Layer 7 of a small transformer language model trained on English Wikipedia (14 layers, counted from 0, width 128). Numbers have three digits each and are written without spaces.
A neuron adds its activation times its output weights to the MLP's output. To switch it off is to set its activation to zero at one token and run the rest of the model.
A neuron's activation on a vector x is SiLU(gate . x) times (in . x), where the dot is the dot product.

Input weights of the MLP neurons that the questions are about. A number n stands for (n - 500) times 0.00095.
n65 gate: 420742256360462555476400374458500554263611548415612373645671430546623489485606571519500445413434508469459377448707462518443470432718614523668367496531398435440504424507565529246518624424592531790161481328420752342365459455836603575463691565620515307429519353694341630603421560530601438571493385507421542630481364583351508463463141389443621492637375754632360527493598447500470291265077
n81 gate: 641558592352355448322310485338426328393535553643526810405670620402703783579756635536547514353507591735270431535629391540634614576322450420606449637456479587368428399557489364658444379608462667420678550439576554557625408425318654521236632703514540546572432529581500351369528525507633599454486553609593298431613408470550365619301411453402363669565560295672518518375366547604757538477610
n145 gate: 613416554674340407405541557481636450585393755500615448210385334360638599350707149653424375477642527173555485643695530549477437629508428443411583504597534417552480523444626423228471459515621633404395578586278629466448571489492024530644396595623564603444399642639691584420500545511585330581445346438455606523779519563671408511701461637584418447312529273504557500714555285553500664411466
n159 gate: 550691354734378427422531608408621486525639455612608352461538302290623471620489532602511279560318479750347730466504575660518672564769699721353718735453475589504354475416593572525455602457386482421478444454507554528447489658471778371580331764500461517408391493540545454611384451608668456542345399559337472564451315567371767469528401468575657645575479648511383567633581536553590370298693
n164 gate: 639566634397434488330300687681814340405402421492555668508511541392544453446377511496616489519630403775349469455619566655438697717578573705538546619626443620412655708420527545354586328442541477451504606561481651550523755584571520572643675225553713549565538626603556484574306485806512232235500419395661523585557425753511645567504373376414429558876410457515469773707397300485655440653618
n200 gate: 485426469496488500644530458584630488324534493384453576527455493642336492367569738394377526641596361422354361645321619618396519347508267366575747668707458519470585423628539389427455496473292477350590406496259439743628809402374512451634153634553569485724591656520433435569402699350543426481515272124542431611666320695346360541462590542616386675229333582652282496493618401599631485590504
n253 gate: 302467268699265515647570732410467664342507479613380653551655489424331345561486631606457465522444348365592369322428449399442454450402644695309638532647550637560614565525475427543405422221619511305456507500475337500489397596500489585651408197468568672368624272397430587742496567331382416479326685462418500551694390654479558308791755442547507443648374357554486432479448568572532503627468
n279 gate: 464468624416450679604778643607504482300382514669475475543619385521455568726518581472518631390644450677427364303620550417418511639672717557371430500482316493500691468616579521475355609631341604485507388489656461521475419433361589486566525518489639451391409458569500793639588385298489409510311496296426735282378438696720500610454537178536591702492559493645301401415680536649486435454293
n293 gate: 526519182481493384757404655281481374339643514441456330625410368504588493580682366352529422719405235329575419443529405442368522471478533734629532628306511496464411723489596546657528319558450544659252672413464599695449601540402751328486583430464438546417460420616767625441450471321474273536472477262416548676439340458565593376518447559659327555411536437595398511360718661555461288453691
n65 in: 479413412514607539356480476469595614451587738552361368469614691438464479486623632514558587613338510374607497400616565519572605507607500421621283682433602510574496421649441523521520585609523192511458678612517806598578493568461482591480561479250565396340716425525707441552524419594134434399487636497510469373578521461715698287480451448400648316565360343411654517533182473633436440504564
n81 in: 448546425397517432595405458455400370507442469225592596349497432490569619421424569411664476434658399557588521348414503844444640187682462448473652306596621333678577437606307554254429283542638290515593558490542660541459746510382493654534435622647302514466462438404547524587452821405514589544611595318621465371425333504558454392658711465430443500485551451420351448537511597438690493433459
n145 in: 614564576456468456529596223351399603637569120528448547753539546425533587671520721732394378531496453392408646770543275570240550736452574130654440582600208437550562233639306473610527589414614544496609562372582563372488473539670880496527353764566402634539442652592538571508372377381617680338515475920566508512396536500473512569438536457421351394504553480488488543587403606422473405571678
n159 in: 571393389615510437454437688537388383625566467576479560551387480415383387487453500490541553439595466303457589704426442617350340558510514551543418646274618673480385632306455615371576493446444808223510353658591551564477543487451496407583456411564503676867098631403404449640487533530416580670329361477463524435417306433520424474436305459363500605615652383449517486311444415442586441642410
n164 in: 420415429567782264637425416693568478466393240552500424331489233639477317334329529522412596413440493426429412405641544711471536533254478383643699391247529547518535748317283426587440525395539386253403532615544354377561522421530462486493593376751332351392475493344255628401259436311459589432652633677464686416579559477446581493504515727610388446442528596612332511591631500355521479477554
n200 in: 522340776493366452477454511565515529283412345577562372612567454569568504407536436454565465539503305720458569500293627439627465320551457554330315514507239403454595421546438465443391578532319554741548511571403449557400507838496474479679447467479525655425546325548518511938457507549644434609538395213532504305649375688504671636585511605279663590443510624525514504524263381740549361246578
n253 in: 407558698673475478579440362730578358456241451697598415649359672641504561471586727457587381457510670533493572493521637571403507547580371417341543295518586299528553593348623483529381443718528428439685468397597605411408419521315537387261557460351712528304429514467433330359411461715659383458639639395647536439458625275620598514472352442587419257511524551743730572721722482672412469500514
n279 in: 357655456490688527266393332597476632422653438348595675564356607513594359477527595493624419563577440378340392697394530422530575443352224513536511563517278417579310457260396516540669345377519604762366510536497731602586415569606538582601319500402610435550562404537500443473684523454438527601823503617391473554595442441484530461526455567608565394623328517351643547532380320414637410425523
n293 in: 632439222496677590567324266272529354512516226395378536674386320540575460730460207362468586552469383305598496422564460522484709532565616640205386628459337576457889628694387318504593243695259605428323461464696500674528504346459571339598366540445528715560263536471543629609409323437401480598566764414365420669480484558712532558512471415783397651475624516711292484385451488472477461402674

Output weights of the MLP neurons that the questions are about. A number n stands for (n - 500) times 0.00098.
n65: 333520572552532497481467349379235497427416428460548354337497552592497573641446388408422457378562583543450474431550556509600529408785478438377553585546390334452523413411507562481404528644374497577637388464381358541455702532506615550652453716570629477494432519494429697556706455581597443513421370539412516532510683548449624626549569343488465547111262556375270421633563573453500550526283
n81: 506569526418413439530442631346708522374324406535563655392808619366494442326447497639529445418476359541728612566603309500279312445370585379316445592414523365622452528721472331441506395596685626500537595392519520474647490460480474419543517460588386467424550487500590450374404516461539367356607480367611449458383437568651490500445448441308482337242673497517482474384377358439389648758305
n145: 585323430629468548367500612579268596364500259351581622679568532607648605557473775347650603578405552588516544581592624348486548520423595528486686647568535614409518660526383556596544703609532324691593385400705587482389641707429592507465422376370669510286420403632579540552628349477378444504297558581489613649278643392422465482586444433477470546533364533537187454678294652414612522615307
n159: 521631337626614525166620672479527494482592552412361485589370456580438384500353393217357433432616419513574662524440626434556558410379510389304742503488280617601380527530466419539613602335316302515545745437484566587428702542626513468590517594547480462392351602608315551276458540377545340449654609333414530420453549472635516543539452474367464433530522477487416574518463389518383564611500
n164: 527585448649577620275597349555417636600537749576210503638497532524455578638698651619580337428597381527443640494520477375381570497558685616552656534588535395679682647406517445503435439604510372430344611534578497702431523428507562404578191418494460408481598424485449592503529426379497424619408633463548700530439668306500617434219606677561470552621484517581500403454358593521537558490311
n200: 363342349568658390762625399778680558330344423486383706647515551632639431467537514543521371622533467515399511409471620401527455523402412467620545478524364456433771503582331497539339609401403554561410523480527446716607415349433550393245362355552486510537451346616421530424348463545685341640565384328465554276633618611547454403629437346689322440638500566756678560302551287674341493464523
n253: 529511403446532626592608621560589554374643550616651694472411500613465568368500631414573584379518383500419593427427551533473323461497437484497343485578673477460638582595411480511533670412504376544572532395443464542613416698672275473630574359397521366366455322369384484977721483685420585545580694594448363612665521637503451579512462327743588840738517482496438580490555480748517515362434
n279: 470563487583532382461291500435593522602428542381215558589707529683433539352634655482418447688371490457609411412437692452663552497582526493736666563661322521543350370467514524465457624500585420460361583710410376539468494681494452519433541423497393614451610559347562449623465494649491374500670405360338602615574626469512500523706411459500727573444424450550572775460553463300405517425458
n293: 594376388476387437623421503296490322423517460417390411506368518515533597529465520469486388625436588336607558436385515320562457516612497630599629447541338591420638436508479432458428469688388630447381607500514486540423570458582582519593417551547474515492445643426325513342492425526255577514436497559374372459444563623648503618666492517532371497459561626777447537406485308534438621552383

Each question names a token from some text and the token that comes next. It shows the vector x that enters the MLP there. A number n stands for (n - 500) times 0.0068.

Then comes g, the gradient of the next token's log-probability with respect to the MLP's output, scaled to length 1. A neuron's effect is roughly proportional to its activation times (output weights . g). A number n stands for (n - 500) times 0.00075.

"s", then "te"
x: 608297626710540393536715660354563428233671732345551602395578596230464392716452455504548549460494642239553504795524542641504401605618441376607724510653464420558239435564440526515594498544346590615443530275557419627181483572513570671421599482295703681413576592362386441416674424490439643445586575538503585536445669626427553384375607646374667432565411558765539587295530508519475497535406
g: 575411510525581435524542374635313519350613827717439528625249516537571289545592387364624401500659582530564572455260409436386689606425683593593543617300677472725535488498581536417515453497468136371637431316602436636701304565547424552576488347496682619695297571614487569558390565375568440609419278447528576533555530456551590391271514576627461522493506575620547267484575430510425501625732
Switching off which neuron hurts the next token most? n164

"east", then " "
x: 630314493579603531548660626431719590446454543415580612460600482408621574692509610562645662475687605439677674755517436558481508492599463292537613429603410417351375384491495527365618708517329503551397596493527482553219500556369721462478523530755659579423411433405262535541168545364303693331547540390250533677403344565354436596515807607543672905626402552649547544536331599392253432435298
g: 584589713553330367647572543607683355434536505303714406425592608475419561342494237543449564532821608444671475635466272310589378593403510512348610519603431534339428707581638495519416629497416597633570481440542708355589440703543539350580482575457466412595596664749624581623493452386224499582489438631595653363373519584369404549323407597510528411505633705523626405569628441603307397349691
Which two neurons, each switched off alone, lower its probability most, in order? n279, n65

" was", then " re"
x: 437368582640645419490554611563721452349490597398260580396268557197546237484520273341496452517548515382678703546604280570586551460491472772292582331585315469556308258331250446474778497616502349572426391423557481291510598486422545640479475554359787603535529514385320494655344548606338571596472555423478628580506629572657484541534564777353650735622508515635471454430493572490425533630460
g: 491422478376508625492557689343499520416533611517411515339497486589570454597485439439289275576398330407592472543281352536331571401292376610487409411554471513441599350424217416382434513569418507758567469431381332438601687340378425414597708767374520530729597437312646585343619724500573391357629592453714456559342627308248575546477411470558446612549370685474569520524438323383522695529705
Switching off which neuron hurts the next token most? n145

"mo", then "va"
x: 625522739550613534743708335627593359397215485499458567480434563293595498509422648484528515420466426489620616738508388593526557522691632334300639456645498396594483457469484534385506469647369563823414353355671626423547467124469697691434429500422506597525417584394359249126381494755479526350589759390589723693362730545421546448496589613312476365407379523557585555414391378470425427591426
g: 376359577297626508445356425423481382453478532382545413635485275582792584475559365555425359448557497723264578312363345491669567424446431358416749554462709507558627290446422584615400573359446612570524469585456690469387655515498540311507626494340592656510447521403391618467535513521383400650436330719454341497611644353567493727751451491451336346493525460723614275556405538404274661543627
Switching off which neuron hurts the next token most? n253

"s", then " M"
x: 526268630569515526547392584546782433217645466381463610437478589335533442634498371411519519675500615361571644639471361440450338606520483469413622479462536484550355544461254506505595434494440558544219431416494415498370435473526729706532541530475596654382552414457295457370593472528346531369557794402547678454428754840517566589212598609577626523386539675719463489324380491547592407573245
g: 552401474475518379307623465529399341524495532448729610582292525498523774512546419526556461505420616512549456501399534480598523444394432445607505644329433521501339282500601251522545473852592571513464570527702723456297559536671350420512394337487560204540410819629477421420424410461384383458540396605493558540362576593446796483387408779468502290504680553509521761329618338484454631524364
Switching off which neuron hurts the next token most? n293

"um", then "ni"
x: 532538721486757485661469497484406486164486655414600489314519519509752191731481522604683697560615552547559537647373535604626387500632438409650721415649355327457372369485427431310594694459247485654428666368459636545400795456661865366478639518495667610499413724577294535469266490410426646309545655529501498527511563521499518597545592703517528589577557612606520604409309534388395550515293
g: 372455517475411611633658329596388544490512676719516552627437573463319366649811530467487580367480566325537546381332491541606423456384628620629426722600624478435381456307677569444428405587488409639492628428633479671525618578505527711504579317611336395563485488940741690263380482504498552488479783461625559470573522531538509407469404535379526459614687647469407358355602528441399554574263
Which two neurons, each switched off alone, lower its probability most, in order? n164, n65

" An", then "al"
x: 482349804521529603707672587404497443248626730459392623462251506437448329669457417542529608532567635428572717604605399427627501403528511268382464530568350539552526298337502531353453590520540473643425581507692695583541547593428782667462375637467456459615419442526469519353481439494359701393386601674602507630535630702478511761375525743360486496598489762559534451269416350561746455844382
g: 435669493708446431319715506713598574665786348550490354468655414385558474393581541651730509337638519485483426505716638317595620435505355564318475288650371442519561501439434534372712607607557344593611339457432485690349314418419441685551528516691599310482558420594504510456655675428515561583629494344504544576308455545734605529461574523560783563541508671338622676649515527341562561550382
Which neuron, switched off, raises the next token's probability most? n145

"z", then " University"
x: 608330777675586447575426671589531454283496661492545456390557488342717411590527572428512558727550550317630472652650429540475461416542474246580730504586482209542348398546466618335528548616294632575393557476562398409400712535466635572418574608374794733465393380494315480260528455639476654307471584406582600585398787636471270454312578725537575322594299598626447683377355480496509629594529
g: 368551439342552488557721491486608826540488373556822407590380698477663322499614421496531627280306351297645279554480315396357551370575582723401497494603471671295410365339581680614447592541478505492587370622629522467386431571418208383656571422554568529517470572712400346454659434374427617538479650503428510607387453665383555717660431474432567433525479626476662557544610326433591469441430
Switching off which neuron hurts the next token most? n200

"ch", then "t"
x: 502431535609440365508608458588621476268415727474467490219585307586685488608318608498472481424585659317561477700665631422455502438661496360606697691426256298477514397392573579157552720613493554626377490418786442453463538655383647611370556693437892677496578549548479450367568534595369747365649757495424606596366832418509426600415534561316512343623432501487486590485231418588414531643367
g: 721506474539504354459652424400375271461239582503466705290367457581577512514560557510323493411439459753433562376423440479149632412654557565468484553339571499495568469495470628299303551623569368463455057465563518344626463566627356491311431428525372333610234416460503504721384515471447550652363541643437623462511566430561487486498444593415388523581390350311517494405557417634589359482789
Which neuron, switched off, raises the next token's probability most? n253

" station", then "."
x: 451514653575594569523380573262654472358577427280446575437565518353631364519461349606594457609537537257643677744685552567507473419582331382462481453500533440481365497534393552531499605462570434610478391424475448610412575568343690397429466666378652717573604459392338530589385465516367607521688641477305587617348465749516525581523617734266750665644416551689531678487097442407502346739276
g: 349490456393447519532519561361637444542438844388580456489516579534513285537376555421593549680611467385676168404503335518471363560477348456023563639499471586549456439375551521622609446379591504522412534536616398532489405479628559556469564280531376433355445456223406611768498410512653404188501533342499242574487597571525678521740488565609546473489416437650442596491515667436566587668622
Which neuron, switched off, raises the next token's probability most? n279

" ", then "à"
x: 536402872530561666588503492558498535433512494449435531522455512431610363660449505453486415469431721421598560498599500433695480232785449379426456626648598430594448418465435550499615438467544505584372436366608507554313517526442711506553315353447602556473459266375310467449458588524285517563435637452417791652445661678616507481438524706460712556635636376854543413487222540521427540778387
g: 637478432499537675479425581367525534448696712348498472570461386601302416445474543267496601490360633400385538439583510391662422538494682536401416344268581420652521300663670512448530486544327388366418679672511658369569450502409512344527413527428692555416616762618436257486537604553565295493484344709823614453475507545537800355581609554630528310625352394448414406584564563327626600361360
Switching off which neuron hurts the next token most? n200

",", then " be"
x: 535415496575517315644448603247743361269556409337372555483458497275500453604534289233378430600454570405632611583483406423678548455642466586330637497557264505477342394620320547464538548585523501583302624369407474540255524504386735504471541450429504628445455577537223621506244421433105550526404608450466624576506564733646567585470680609352596562509582451682454481329384550490496569708370
g: 578479384670658236421330447484500463624512407401544363488773444411379672331262671403514384482549351710445612566406382558450409435289447624348390448623560537503326531408571570503531411499602571641487787439335526584314563228563716541640493469583669490352593561386410513520562417617460482309676617471594495615507546429540667594314359584365638457329339530311529447444580491266360270356498
Which neuron, switched off, raises the next token's probability most? n293

"y", then "s"
x: 483388810600660403412621448634487492148596516428726626242436490456633386408494454567691551537628737526617639556505468556598356321546539318543735630627445313493387422496330343377607592622363458778446498378367635559539743340478732442489585574428432551504475709582541637336394624472289667379527676398454545754501704540238636483439597535382531544533519598541563523257468485640465854568498
g: 564617256327339548380525589623412660704621209432473386299529506201468390300410488664463519524638487777485513664435424535719706550678480579471409497403586507681715477362590455493634404594325706499615348359578491498501576478390549478524474529170592507490407474561609605339383639438655473340532518478609543514425479549606504503301434571642525633581758303411486447606446529356677372487485
Switching off which neuron hurts the next token most? n279

" the", then " in"
x: 571410505531527414655425551341792453239479430428414514475439422330563333568509265527433405763376599385680676672450337442601508426590395612296593501514368524562386488544447468573578496559573612555370590422433498585271529417451723632550563611544606629491422553429230450469367569462190529493542756411491529583620598817688613778241608639394609502483500571643491506271391455539504462670416
g: 249643573448506361608601481448818352471329368426567508509607898348510610483415595729456460335462415493505574512546365500236392444343635574574666549493426413455559519559439435570596511420557449523497646568462563581565448527508632629243512426493685363659532498459348672313449320615496426695515492478366300624578476598479569330405627667372419677561599617446430587527338572396681695383212
Switching off which neuron hurts the next token most? n293

" the", then " Vi"
x: 582395530519523487618496540364791508228467450451442546447442468316555319540459284522474431729375598355684703687412316457621539437547430602318531445510377531596331470491431484596564508534579552584365546439467470546357541410480741670574498644588531637494425525383240407508392586469247518433583771403479570601649648813672574810254584676383634466502505587630546527238383451543524439664421
g: 614260522441735355482514453517556214494449464481542642489299443554486524533620393514257630516381556265534465611481643369333684568365400558639492657583389761563457378390626352725666438455467519453481692672690647516376611474458401612352406530568466410561433628534652466467601456379339403624363264755208617416276380584414456513573378616366422304494693518521501631528547488506616523523454
Switching off which neuron hurts the next token most? n293

" Pla", then "n"
x: 494323594719695433643673565493353428352376664372261648528451575403487340488489406641678528619505675527683777669688482411477547514744437197357524589611406483333412209490402435543468524561548489678409465409734529376457514336463787568497500473491405601479507540426408514552462409584348471428646684525542560504481609610423545577344644684409671405513644598654658483196446324383515462808521
g: 415614401653507560442642328612512343380657338522449452439680567605593420557420563636346443560337449523533469487481267610440285718405276616540499596511637437360443465300511603583533177526481294427622537583445522434674512587513533529486299360521590384692688684503468489531397530704382510534568579416526706228565571459669464694412614423406415333649524587544412402546570292519314562660161
Switching off which neuron hurts the next token most? n145

" a", then " do"
x: 515327524518408606746506593391596539249521599395346474414471375374524463711614347412500513667516731416496752746604368491588437398577384578144615308562521476588402433518162501520477561441562441596437522380521487588395597498469648643661502412597524575461561399438391345400401664511137496468473766602545567632668539743392454746356540635374614470537591553569603484407305532588414428639416
g: 611452465352380534568539579526543552421430479557375524600212419435772602492356464553376590493446511479306541476533515497501638510285553617371478645247737435472421295430351535578632440419412431415436671552255180336352546260429566728520526598444578533527631309704626667470570701577554481505431419346616582377314471372508458467529387671521610430402370721530423497570372607496506670458822
Switching off which neuron hurts the next token most? n253

"ber", then "g"
x: 364374540629434363699504565577534295184645428387475475397486338477610638653354339532473455465672771339724406627734488572655499349614373312365586598626425367511437516469406370445594466647293588798573476442644580385365568482255609466307485534366747573658703639421412287531482262458444645472602668583384763668322671529371443702506482648405549497567321534460680537444509495538454451637376
g: 358593557448273479595532546491284342582498633552550271222274592629472407567482520492390443530493515481645271350380581588518736384431532535398360340401627431441631436492419265413513477438463250635355415777559579451463399372570480496556505398359465467537540570605593274160453626399387574489329583544734580501472632547544495518395394602665443497619455297294676606494688575562437277554632
Switching off which neuron hurts the next token most? n253

" Bi", then "ography"
x: 421365616623492619497506518543543361333431556503276453381320438283560346551477355386619701543635561518535688628769533545496666311667388257383433405655345550476478441356601416368496531659582463748289501465562567646473638329280694636532559673512398565612494492614332556304351477654240663564491697571281582551457634644566554599480448565643585464602516641744583417328425522551359355728412
g: 630601359722383398278436457786382563535439404392493414558554524516467520547502619602760280617392514520647348557339542503679511321265416494528453448419416748545504411426680465445370730501345586445434496268520682471390432628497522466648342542632609571519547390571547394463465554526485459523486743517427493494637381869443569336541631481685597433668420511411806513438553354521610594274665
Which neuron, switched off, raises the next token's probability most? n65

" while", then " work"
x: 343369551565498415685598574384749449381563411313411436436387537305441531532377488327533531556368610252577627596462327476610283474442432540325531424517155402409294354375322599330404678543504569633222523414323667371484533477453663474522428524377763484470410557434325583547411533592165550557408571591519493584540662693560685502369461544268678592643525528616527472441388449623400435816330
g: 465557704423327495472361549585272674433587466551440484462641793460568482571500483445633582577486594646493409500367487373401451648567371620512444613568651651527510502351669373433540483645516358738402486264438450814466340475642512563647448604651825386836509462683565542551682371643291529500519495495415467590543622366770525605542624419621769526449296569551409546478443367458506507619382
Switching off which neuron hurts the next token most? n65